Layer 3 of a small transformer language model trained on English Wikipedia (13 layers, counted from 0, width 128). Numbers have three digits each and are written without spaces.
A neuron's activation on a vector x is SiLU(gate . x) times (in . x), where the dot is the dot product.

Input weights of the MLP neurons that the questions are about. A number n stands for (n - 500) times 0.00077.
n2 gate: 530622479564557582581401611515460419678563552631510553357392478602617616580411434366393671541491506617592434340356543421344434490350435267531481402553503406491332411441170551402681746526532516366476403602447693491540666554621451584642474370716478540386420431433450461552506436473599456574392523421399511500592424451629350416575435672289418458434523468399603494441568741529367435554655
n5 gate: 260549513658648697372493464423724447303409236486356583477438642446532520585665450476639685419408412596314497497318542388504595518494563619497354449503604539548514463507557568406756517671421447364518546510550503464511561560548442464604521323516392556555491441497653400352264468575438342459490383587596356421463422451554435378514665472200567542334670567581618383559641201531668605391342
n37 gate: 647493530468378387451421514439497616404303450531352407565722466418382277341430441543510680564529621606455462417509285673514559435434398616598507531425736384447631573642304332478486733436494326614323409507789524476717341523437410534400418507555581466456454597486397388507404583206459490528622435547437340561293473426592385538486476617354390743722557566493494575661712421415622568708570
n79 gate: 507460497424545543549514697303668604624630397548451303500646530441485483570521415362397465718497483377390684440585532443414313561607524603520542508567387500365521438530639293550538702326621571539562518407761493168679577349526405611681560500583523540654529607445643565749398503493460248555323527572470474433578509281529469507388305633507500352464281445380497489712552615416507543552296
n107 gate: 688531568467578503494510364413449475324561610634513574663431589231510413564308613453582308434396371514301390545483453598470521609365587518409569382730467435463583552642532379389546443322435404683490456765587594544466396576686581608659660528600544557445500451497494593537558525331316529454685477612447445536556455421521385340467681566231368530612557684707483430631596402370557532512478
n108 gate: 439433690564524616451482507582409409662521302587461685486470398474497476493438376457675588538399658373417317487528354518619370489464614519497629521592607483652546448476558503632507568356356493220706602648555342570731474435388320561428528503587503392509484423317487586595613732280341680493593466520428651378368321517680556544426636411316538756583553366414558387461556511538402130507543
n116 gate: 518391554549578476554584666223538361421419428443262521455441563527534616454560493427503551408780418534532641286487529610474480819544465539503479504444398422398316521434528672507440390745519437620628507331539486507567530423497463462567496438556593352615527406613763625645486320459209337332386415282534642551359476486483629521504288634569302350571577514525519456401901604655555400517388
n119 gate: 649513643506400513373503585403474441472583623271497434668672395612535517500399617545641473559242474328476460332542379396678308444459625533474655425671528554516449628249417358469349503449512457531084437565474400403510507522561477546613445621575497484704503479407652455674662558365376526611472607394586477386473535400560517536401546216709613500454528570457553538431378518738569363551590
n175 gate: 373608548464630472565601525514373394692813535416562772486388575213479368557627701519463533367578650534420683354577452594579340432445442461654591536436727597593449395468321383653467750393350415337370462630421374465202450531569341585442478546577423479464554353450470576559421510594637429434500580438562367469477441483336347706433719559319540340595400471388513415805456187540309472644399
n181 gate: 312541563575451593419453459474426500552343535433543569596479551392489434508278467409568336405451556407628388647460372573538532671480413371420475422673487459488540528559482414513409516608533491446574423412473821606446503380523461613576431651458503320555357454342517387578503517538527497816654527430482469474445576200382472616680676425444591344560625588506348568603602599489663429595515
n191 gate: 496347396513578443550423686441490586504591288482264420701599510515409695408684542533503310458434654433369328490494438548419357504500569484329415563368565446463715276380493475602521438249592243520609567603402486350651297533466592483240362758484398572513646311718556507478598361653462455368536638530366491461443497336360376410395510489471616631456482546475478615420547550632483757332294
n198 gate: 507640625261514597580538500464464424636301418320249564530385447584495386484358503594484448562290552539670399531383319226652411398478509451402664415463625377620545459431423650472453406304503660452974475464470436523500688497539439460483521276443399477543697414473469477579767604464526464531458605562503604604567474579548394546438510500490470597645403668591583600448311372719474549532597
n209 gate: 806565584533325534446404604511699451390433466529670348490597500316558461529504376592480565379661514242350656392604603592571597422423417513448475514685720337548384174441514252662835489500577349530613384382620567262273340426357355437578577458570597465426543642536437419464539449524500367586544456527426403535474629521460680605624472577522468540616416706571469631511359496753528417324719
n212 gate: 536493278494713560543399568447398705452465409549252597599537555778456324493458514371523553404671388115752479500488558428533391263454460706398637486483565613627447240497545310691517435393551737451570397337459827463551720320613618445430640605393547497450487542517542553632297694567582585387428475480590437546589383537487556630514534625593611457390478451486387554486472534490626551384443
n234 gate: 401558456367493500520544490549431559383648418407576742608283371435529703464717500394350583448553507616500631506560453452670567222503658449717715591364383497466388553434511521537273419677593472637609671555612556291441511440337390465472496517516445693525563528564803574620276378510621628446416513554521418560481512531256361573518569533460444449348379317412255337412435604610611786520660
n246 gate: 550393584334433589486485460610496732524485532463508526515697489595541467546489430302087685602382547636585526432290584588527420284503388771672519541569713465663316370594485489362441519549463485378606570349529353479415421563397423489456652623435672450297778654829582285485379394560522514575359359681430538536433417532675403391576507330341500428399530360692549477405466320274551417504564
n293 gate: 422521401533475438349624345514305673665705458511427328596588646298420250540735381593480625370463504382725536305564362661692449466548468431419325547614448535562283515458657438724594437529549418813561371440504680514557589357427569535518496690416752454568463486749560386430436295389504468577642375229537432531543416511445719393496344456511583411557399594442453422716691418398677486435556
n2 in: 554534481596386628441483383440430443555442550595483535218566430363529188500409633443515420458604478500490458592592634348357515446423497506427385478494483494525676480503481477628549318361435404417424483212326500582286576546503339602542557532415409779696491508575376509350436531619427522536204526416407478321438559509491477372473567573493762517278554338367440587456467496598395497339359
n5 in: 570584506473657565384640469547629598623622575254422618377425509604509525412526602440413520361527463588426481491440563510775479510370451558422419637528444672426268529328621390394494311565509573563490493463465621721222582621589425352628474506392503663500554497532503537477424460593566443484381557654486508504413486528618409412608705224319714589571573388526624487503585347477519547641269
n37 in: 663562490589601324520299668473521409511232559258693475278730415376619571453295443496594452695598556455388661326586297530403422526459561497336402528380445497521705565595543562715518604737412578524317606549486643458500393605675565532378530538590476465542699397532550654606379290579454518460674484590481488530409577337656250475257518625559707500395356525493550430437522457408710713398700
n79 in: 514439799607454554469613652447542494525388699510766654415552490546458228505603398637385328414531568528387645451538551376278412347578589407465460513474609532341341563539585456274483524652488484587500392590454497542389380385370549546612524445577526574527559444543426446398618274503374523574353450564243441396458591461472216480493536442385609292556517556645610534544659662700380439396379
n107 in: 606460400528664490377525403503554480500282679541306727503497238423545355456616367500484406456539371806527442450458313599493510464681662454576476492520546454333430655330338476521541631566537628516536511404463561526336482603732571389537500513656401663503532473357535291423399572477397624238405306461686337511543453301568503399552714385458503496593486429599401517518556344450707653741539
n108 in: 517477615454480591593703628619325517450379533347387523364510278874520644502524409573757390354519552614554601661356639686697360504554422488454711449570462532532548418470537520636263545067509560497500543516493550611560316380400339593423479714487435503415567530487547455604443484568513447456493476393453687515518433503344612487490722707372450583387500446537538479444579313555368441461552
n116 in: 507483343510764429527467647565483455280490486525611740320497572451531684553651643525460568494348514570479605513506681558537474537487566465520557388483467443544586277353493628141493540343605663503634452520625598364650391813624582421560370568559238360399582666528559584453278480324613631397515569422433539394500424296401507535615345579227514558710551430710568313446622473516497551540513
n119 in: 173628307664500389360376603548517400496542449422518792593527466553547583421707458569480471568322480522496741567338446555489493570367528382520454571362511487608500542435344521511416543529598372556358600551278406415643710401403518277500449531487439343472652531693454727593445594483445723472482313500597539468675258670444461434478531302611346366688467423493439159601550390442339480570510
n175 in: 508331678300492383493532552409724478666694518558585409369359594525554583361489576445554278482608389235565386413361579639392734736518500580459492406511189431599601535463515431393668370504431553529528661660243508544640398665610642257462594403504507500493536491355535544555481346125511421303488592236434487423469290426262523646390448543504652724320354371584637367319659471441530511347639
n181 in: 570403512638485450346424810544273521458543426679267633494461572434545400483475409557457431503428811449472561391495405522497488347526634544530599521404472591544653500536509481459390522372470545509617449461518418414478451365708614644323308402472521539484434515616307348500603488421619482414475519388658419434686476494526509455538599278678412494490560330649497506503456368550619557424600
n191 in: 548418570425500398701676555533549868500514521589442644497314375595440489476518433369650395396310524418468652516629544327578467626597642551641357456326529547486532593600423364474429321514257399570658493699402704483334379613547577441493511673727363524739453551560556594428622653303448354507566500293686660500426524641533604497514431366453275434574347623401475576493352327620452617497344
n198 in: 503559526302302438500641524535521424182374596531431384445431491606607405485355522567486465437393611370534313427380427353490375410517508480563357381618659350405544394635598453484528462469517606352543435410466485521342460555414257455454576494514413413514561599435529476494698592518536340435500522393489669468464585638599628545645615449434417370380420506826449465360553540613361557509533
n209 in: 560531391417677320459582630414567366435482591431551518457434695504569668707500464452595584380561765394428518546462567609496208492531725461500358528673596479655504420373521507522511452691428482368550212573532371531489581446665385500590574461644612532597710471370416545669493476503711606442344375458627555634493475462541300468555394688909410366644273604443263496467581641516532423318552
n212 in: 406608435307515420517290390675496653569431591602386270496451596531390450525620731463517426290381405454646475437529627462224398500675455490521599518397340618615286686451708474346431216493664325643519591567554496412481411667313456489341284627368535556604296491467328265393511483507507468643290519646450485524543456496469588546645589489455475328454761284486503341728323339579514408610497
n234 in: 687370382497674751389603562321365222489437593247791577486500538591503616403422634496517406572403390385475578568450620357559580593594494539345500387559555486425478454552507664529401577586433420603658701627588190469248530384537494549232413517526534503449573384256421628518455500377445587718376579425573612544603491363483357503830490594598472412337493592486469453255359435536476548362456
n246 in: 365699428427496713150377562494368430517476415744573508461473808252409610541568492357500585522504504529412342525602144500363440467646525626550708531461770326527565544508500204508611447577478496306323546346704524708616597306390527465603553651190538500739638624575607474650571500508477500592541525717425503542586678304436468461463605626431595430629484559820740549561266625554624635681599
n293 in: 584380453529525728685364462530639549417458644407547546577510542810337574570489659387223319366580441608529705513506602496541503541507484407617475379612387534578337489580591575445454526684606220527628515479651564349519379326517319483372379542566421528685560284340332466377447326620455514435423547572298521447471457431591521378402556660624613544452324475797341384379439427461351327459599

Each question shows a token from some text and the vector x that enters the MLP there. A number n stands for (n - 500) times 0.00027.

" L": 462466502086505431502506510640566462505488495476501517473509495488401477488495515517499473503530491510477470509481497451500576487508537513501482543479501491516521511502494504524509500495531472498510496506500498448500459505510505525490474496501486499494446402496508521478493486506508472505487433364511499517515493519491474324476490504575481522465486501480506526515505492488498500500498
The neuron with the highest activation: n191

"omp": 502482534464492464502498504432458442502447480496500454477674495463533502476500518508500702517513516494500417461474507519521537625476407522503522501474500501503429520493516521520501515500457508500496503479500497521497554469528487511482527503498485460497511538489521520477593487507562492509441432677474500450427501485536489468556522498561396545503536504495502516490488503476502500496503
The three highest activations, in order: n191, n175, n246

"or": 490508497322512502501496474494499513485529459516499489462332493502725528490485519516500431528500501520517483530452502519462349392489543499500493523485500506506524516504504509487518474494430542493505499475500500469483540508506499541541494498480478529502475648487498536514503491489473500505564479533504500558543496483530516524501482503411457542470562500500498533515504496467508500497498
The two highest activations, in order: n293, n198

" another": 531516527469493573494486479470500445513495494492499559467505498492465467488465477519500510511526505474461508549489499518470426502482434513503508510485502494488456476491494440489487508501488477502496501498500499565477588535474496529498499513505531438499431566494507503524469527494497478506469582534520508236489522532452504342424521511418506471475540493526502460480507496521501500503499
The neuron with the highest activation: n2

" Record": 427528526479498488499508506503505449485528513543500551527613495462519504516509496477500558490519528525503467528464514478491651373529534513502506522519498506471555511507583467495523480510410529494497481519500481486493500502526487511541469542500476483500523489511503519481529498532476529493368597621488501502457481448493499596434424494543534427575456455520514511473500500465505500500494
The three highest activations, in order: n246, n79, n293

" Carl": 428511502441506449506488504581516413495453520480502519419495494542621468520502535510502531519497491509563411467492504468533535596491557496500502542525499498469541476498517529520509509501447471502491481523500477495485471512465457541466509546510503452498508546499508499467534469508533460503493441477507499419500501484473498548521517488407523491466437490528507493556507500539489500500494
The neuron with the highest activation: n175

"es,": 490528492563505650513504512410545447487461502522501506586681501540469499529491482493499451500493516481516510508470500482512558554548473502499513490470494498501504513504496501483510510504497490523497468508500491436495514480522507499473501475503499450497477496493510514496478502483576462499514650363509496226570506481494511567487522502528469551501551505478506492501486503498497500498498
The neuron with the highest activation: n246

"==R": 475472491586510452508507508552584421482553505453500512430624495498419468496513473494500610502528504480555470469492502163513365471479446492500482504501500499508466515504499528472485480499485555482520579513500467478505531484454494497480522475488458570499546420511514455411457532524489497505523496503527500490492485562497549618499481503734422454497420533511498494510529501497489499499502
The neuron with the highest activation: n107

"ack": 492512499521504463504475554562557488517516529488502451429495495540591536477511472504500559453513492487439455480479510593438433554483494494502530512471499506521552506496541562478476479498467515476506513477500485478503520537488492513562519547497484454504519583485497486541503476507571490508400486595477511408479494426483475520461491497495509511541556526487504507510499499431499499495502
The two highest activations, in order: n293, n234

"ently": 534494521457500421495515501464445515497541488474500486527490499631395430517508540488500465476519513500570439471464491657437507414507457501500506518519502490502479472499461542487482495500545462499496511502500468497479514496491518518552509524496416534502464516493499491523484530481491492501430672504523500272503499554482492384531501504597489513483506487479512508570498504489508500505506
The neuron with the highest activation: n212

"ect": 432468475523506473503486472435576452496498487496500435583520497472581530485486497501500503502540478518480436576472498368519561262520466502499474531516495505490487494503477549459498495495468530506496506499500538424542549524516496416488488495496548512499490561500505563522505481496600536502561550575479488423428489495519458569508504499439519480536608539514508502509494502485494500501498
The neuron with the highest activation: n293

"is": 486471445672498484496507499666508445475499503500500487482386501459606470489547511503502474497513489493515495449494510676488345496495426507501516510522501504530501483503520514475492498503454466520503549518500537518504481479494498499425488468495487506501522611517492570531489485500493509493558583557493487466513525492506501553455465504412564512511493478500499481527482496531502501499497
The two highest activations, in order: n108, n198

" Sup": 516484491561498536514524459440537465526483506510500482486511500455530475516548518492500552509460511504472521427497503456514535647467523510500499525461500503520505487499497567490512483508494511506504534467500549523483503440464489509414465550516526445502519513503499486515494493508504499497521521718489512491514503506554493596453516508573565601572543541479496452539487499555488499496509
The neuron with the highest activation: n37

" for": 529464503306511442511493471445507476501530486479501552513346500522495450488494511508501556492509490489546490522493500273568400551484420496499522449498500509518524509504503475527511511503571501507508500504500485514501529529485479509532475491502459463502520524496498511435482511488513510504584666444491500317525491590500497423523466501560512542499438508496507555506511499467487500496504
The neuron with the highest activation: n198

" They": 511526514423489357514505491491524463486545525462500532516559499572509498501507499503500442496544501501428461512487501515509557622530493500502495524481500511496508503498477464508525490499488506505489486510500470392473492490495474499514484511496429444498448466504526492527526491465469491509512696447537500358530512564462477341529519504433512425502472496531502463515480488509504501501501
Which neuron fires most, and how strongly? n175, at about 0.00012

"i.": 544504469406493407511472462548604420472515502481500485540579503458479439512454474490500415492506487508533523432470508487502383412559420496500497488508500499513554528496484493471435486495496512514483481493500526518509450520505522481455486428493546445506513475479496489528464483479518480503466413404503510364494491560448522362444519492468422492530545504486509483524503499481504500501505
The neuron with the highest activation: n234

"M": 475502549579496463499505497674548519493471477519499487454468497476392512496471506512500540488500500501519501429465509424467542296511588513502476522508503502485577497508504485483536506498478511479487488506500464467506513496503523486517502488491482490495503537499494474572495502512531524491512477639506493408511492541540527214454466494621469492519476516509514535488473499507488500498505
The three highest activations, in order: n175, n116, n246

",": 510507479526504625510490500449518420499490476530501486600618501569483468548463493490499499499485526473498476457499496539491496515509499496499509497500498496496459510508498497486506490504531486510504505512500502478491499488488508531497484487503503445501483483491508506488501493489508471501518590438502505200557498468511502550520497512524422559519521518494507476512472502507496501498497
Which neuron fires most, and how strongly? n181, at about 4.9e-05

"inner": 513477509422506602486511520505569473483485467489498493439528501532613498539503490499500485485509504477472473524453503606526521571452480484497498522534498505501548519497517508544535497499500526482498470503500515525470561522503460514521517468491566537505454578517497484528486488516548516506428414627503499430522497515486521555369499504598529520522498526513511496522531492479492500504500
Which neuron fires most, and how strongly? n191, at about 0.00021

"ad": 489483513479501421500478547659473489522529540486502501537494498500623545484472522493500485509503476523531431489466505613499394495480487500502493529474499502476548482493552505504486490492454515458500498489500494563466451505488507528523493480507529439495463557498500543471514506485478504505422590481499489514502495444499483503558561490525473514502596534512490510545481488472488500499499
The neuron with the highest activation: n293

"er": 519490459511504530502493489572487497456446495469499488513419498485461520508534494498500534525510496498467462529452499383526474674458482504498493522525498506487494500509582515510514510490435471489498510527500511495480492489530509539511530498487522453501574648513501557582503455477474489500498392592516497425465509556496496674504518509561506495498476527507500511494529497519502500498503
The three highest activations, in order: n2, n209, n293

" 199": 517499494475496527515505452404439516476436503500501510554658498497494468490470497500501479509485502510569394471536507478420536716461505512502490492492499501514555515501534491531493495502469515486497493521500502538489449509477495491470482536497516571497517409510505524517554485485480498503423533438478491406451509485492487655483530506468550528545418526496510480503470494607493500500490
The neuron with the highest activation: n191

" Wal": 438501508506502447495517513505435484501532530498499509447508501510555487479497529489501471523521524505527449452491500330494515548517504505501502546467500502489597504491516408472498514506477496479514492530500481481507445543448497512508460516497527545502503508507513496487534484478451508503504587422493503397540472477516508620488488494555616552503517508486501424472508490475499500496496
The three highest activations, in order: n209, n175, n107

"ers": 499489486560499464499492534498540481461437525452499487466471503526501511520533466501500474487516529492442474499473506549561303554496432501498515520475499513517486526498514525510491491492486507481499511494500467497474545454547495486525432511490538496501477628503501541478554482496518529501527465556519495410528509505525508442539507490552627539517438477490505456502515489531490500501503
The three highest activations, in order: n119, n108, n175

"1,": 512520486498502548506506524406611496490485494495502525522536501526585464542501521488500488491510521518511489489492499571452424628500489504504502491511499489511492508507504471469505506502528492537489509501500501489492528498481515532526535446494529463499481500491506493515517477484484478498597539441498500261523478463480509471511465515569407588503508563482514456469462503486495500499497
The neuron with the highest activation: n212

" This": 540493499499502529503511473540411488499514495497500512447511497491498468481488515509499434492467465508441458528488502362503525569500525510502486506525500494511470454502489424494502506496431487512493503499500510480527548494492492484437506542503537513501433591498511494483514528490474491499549642378537504279486503452470485506498503496598553487503573505544504496486505504512493499504496
The neuron with the highest activation: n181

"ow": 550466521369499480502483499596471469524482500510500464499470502517464555501566490492499476478531522484476496449482496549464398602470414497500523538494506503503521519504494490489511501493503527474496503498500502515518492510480511482527500538501516538504528618481501538515512488487417498505551643560476503456438487485515509651519493493381390495472552524513503552479509496435503500502501
The three highest activations, in order: n293, n108, n246

"ation": 552513499512494533480494528541417510489488472499499515693405498436555548524478502501500484508515494505447481486460506543513458451460454499500493536523499497512487485498507501499457489492492521503505527492500545468503557459515516500460506471500497528500485534495486498562564463508514510493529451562513492318455491421484511492540484496415545464516490527536514495499535500533500501503503
The two highest activations, in order: n181, n246

"s": 518499503487505452492491521603478499481476527482500531530379501525659554518554526507500522472504517488449360494469500527525438561481444501499497528474498511530456523506525480525510498497498527518509497502500480453506528483523523536478495430486500485499445556511489552503515486486543520494489453480513510356536508456507504497568529500495471511480499461534502448504492496527494500502501
The two highest activations, in order: n37, n79

" John": 453538500281499511504510496564653460493468514493501508507480498481516481519518550504501457490507497518524445469479505523509551508467563492501499530469504511475528493504459494516498509502455484482487470513500456469501482526440505521456515485504476467498534565507486461514464502512473486519528575488516513344543478443504486534524513503580529482506452493480501487534498494471507500501498
Which neuron fires most, and how strongly? n175, at about 0.00014

"\n": 533516497597496500496494484450487441492541505495500476531534501525206480544476501501500489489513503492507493481476498445510366537491436493501495557483500500490502509498505512487526490510540497524494532486500489512509491533499490518476492449486496486499496491493495465429471476489536467492475434505537500402489515489487495469552469504463468535484524516473494531502513505508503500501498
The neuron with the highest activation: n293

"air": 485490497562488531487485529527498494530563497473498435484490493501625552511479512495501534506517508488503514442471502443511525435493507504500488546489501508494560500500526488512514488500497589495497492498500483514495512567512487482489475519511517549500523583504497571519546488518583492509496600605477496405458477462546479370464461502469538557460539488535499486529500501448505499500501
The neuron with the highest activation: n5

"el": 521488476385500480493487558665505422493490514483500541525432496499632533501511548502500512531512522467513495457494506612438445526537497499499531530502498496505480495499498543499523504495426549495508485512500510537477482500496484527481496418501539443496511546505499590505508484482575516509441354553498488468503495487507503573517457507374554506456599505506498503557526503451507500501498
The two highest activations, in order: n191, n293

" |": 493481523425496481503490497517539477486513520479501519537513501484400515587487500496501502538533495501491467497487499453494515490488482494500499444500500498498503490502476505517497497502491488515506504487500481542491532531494495519493520488491478467498468488493511494450495490491519494505453550491498497350524513509497511497516499514503485512502530503512497539483488504530503500500500
The neuron with the highest activation: n37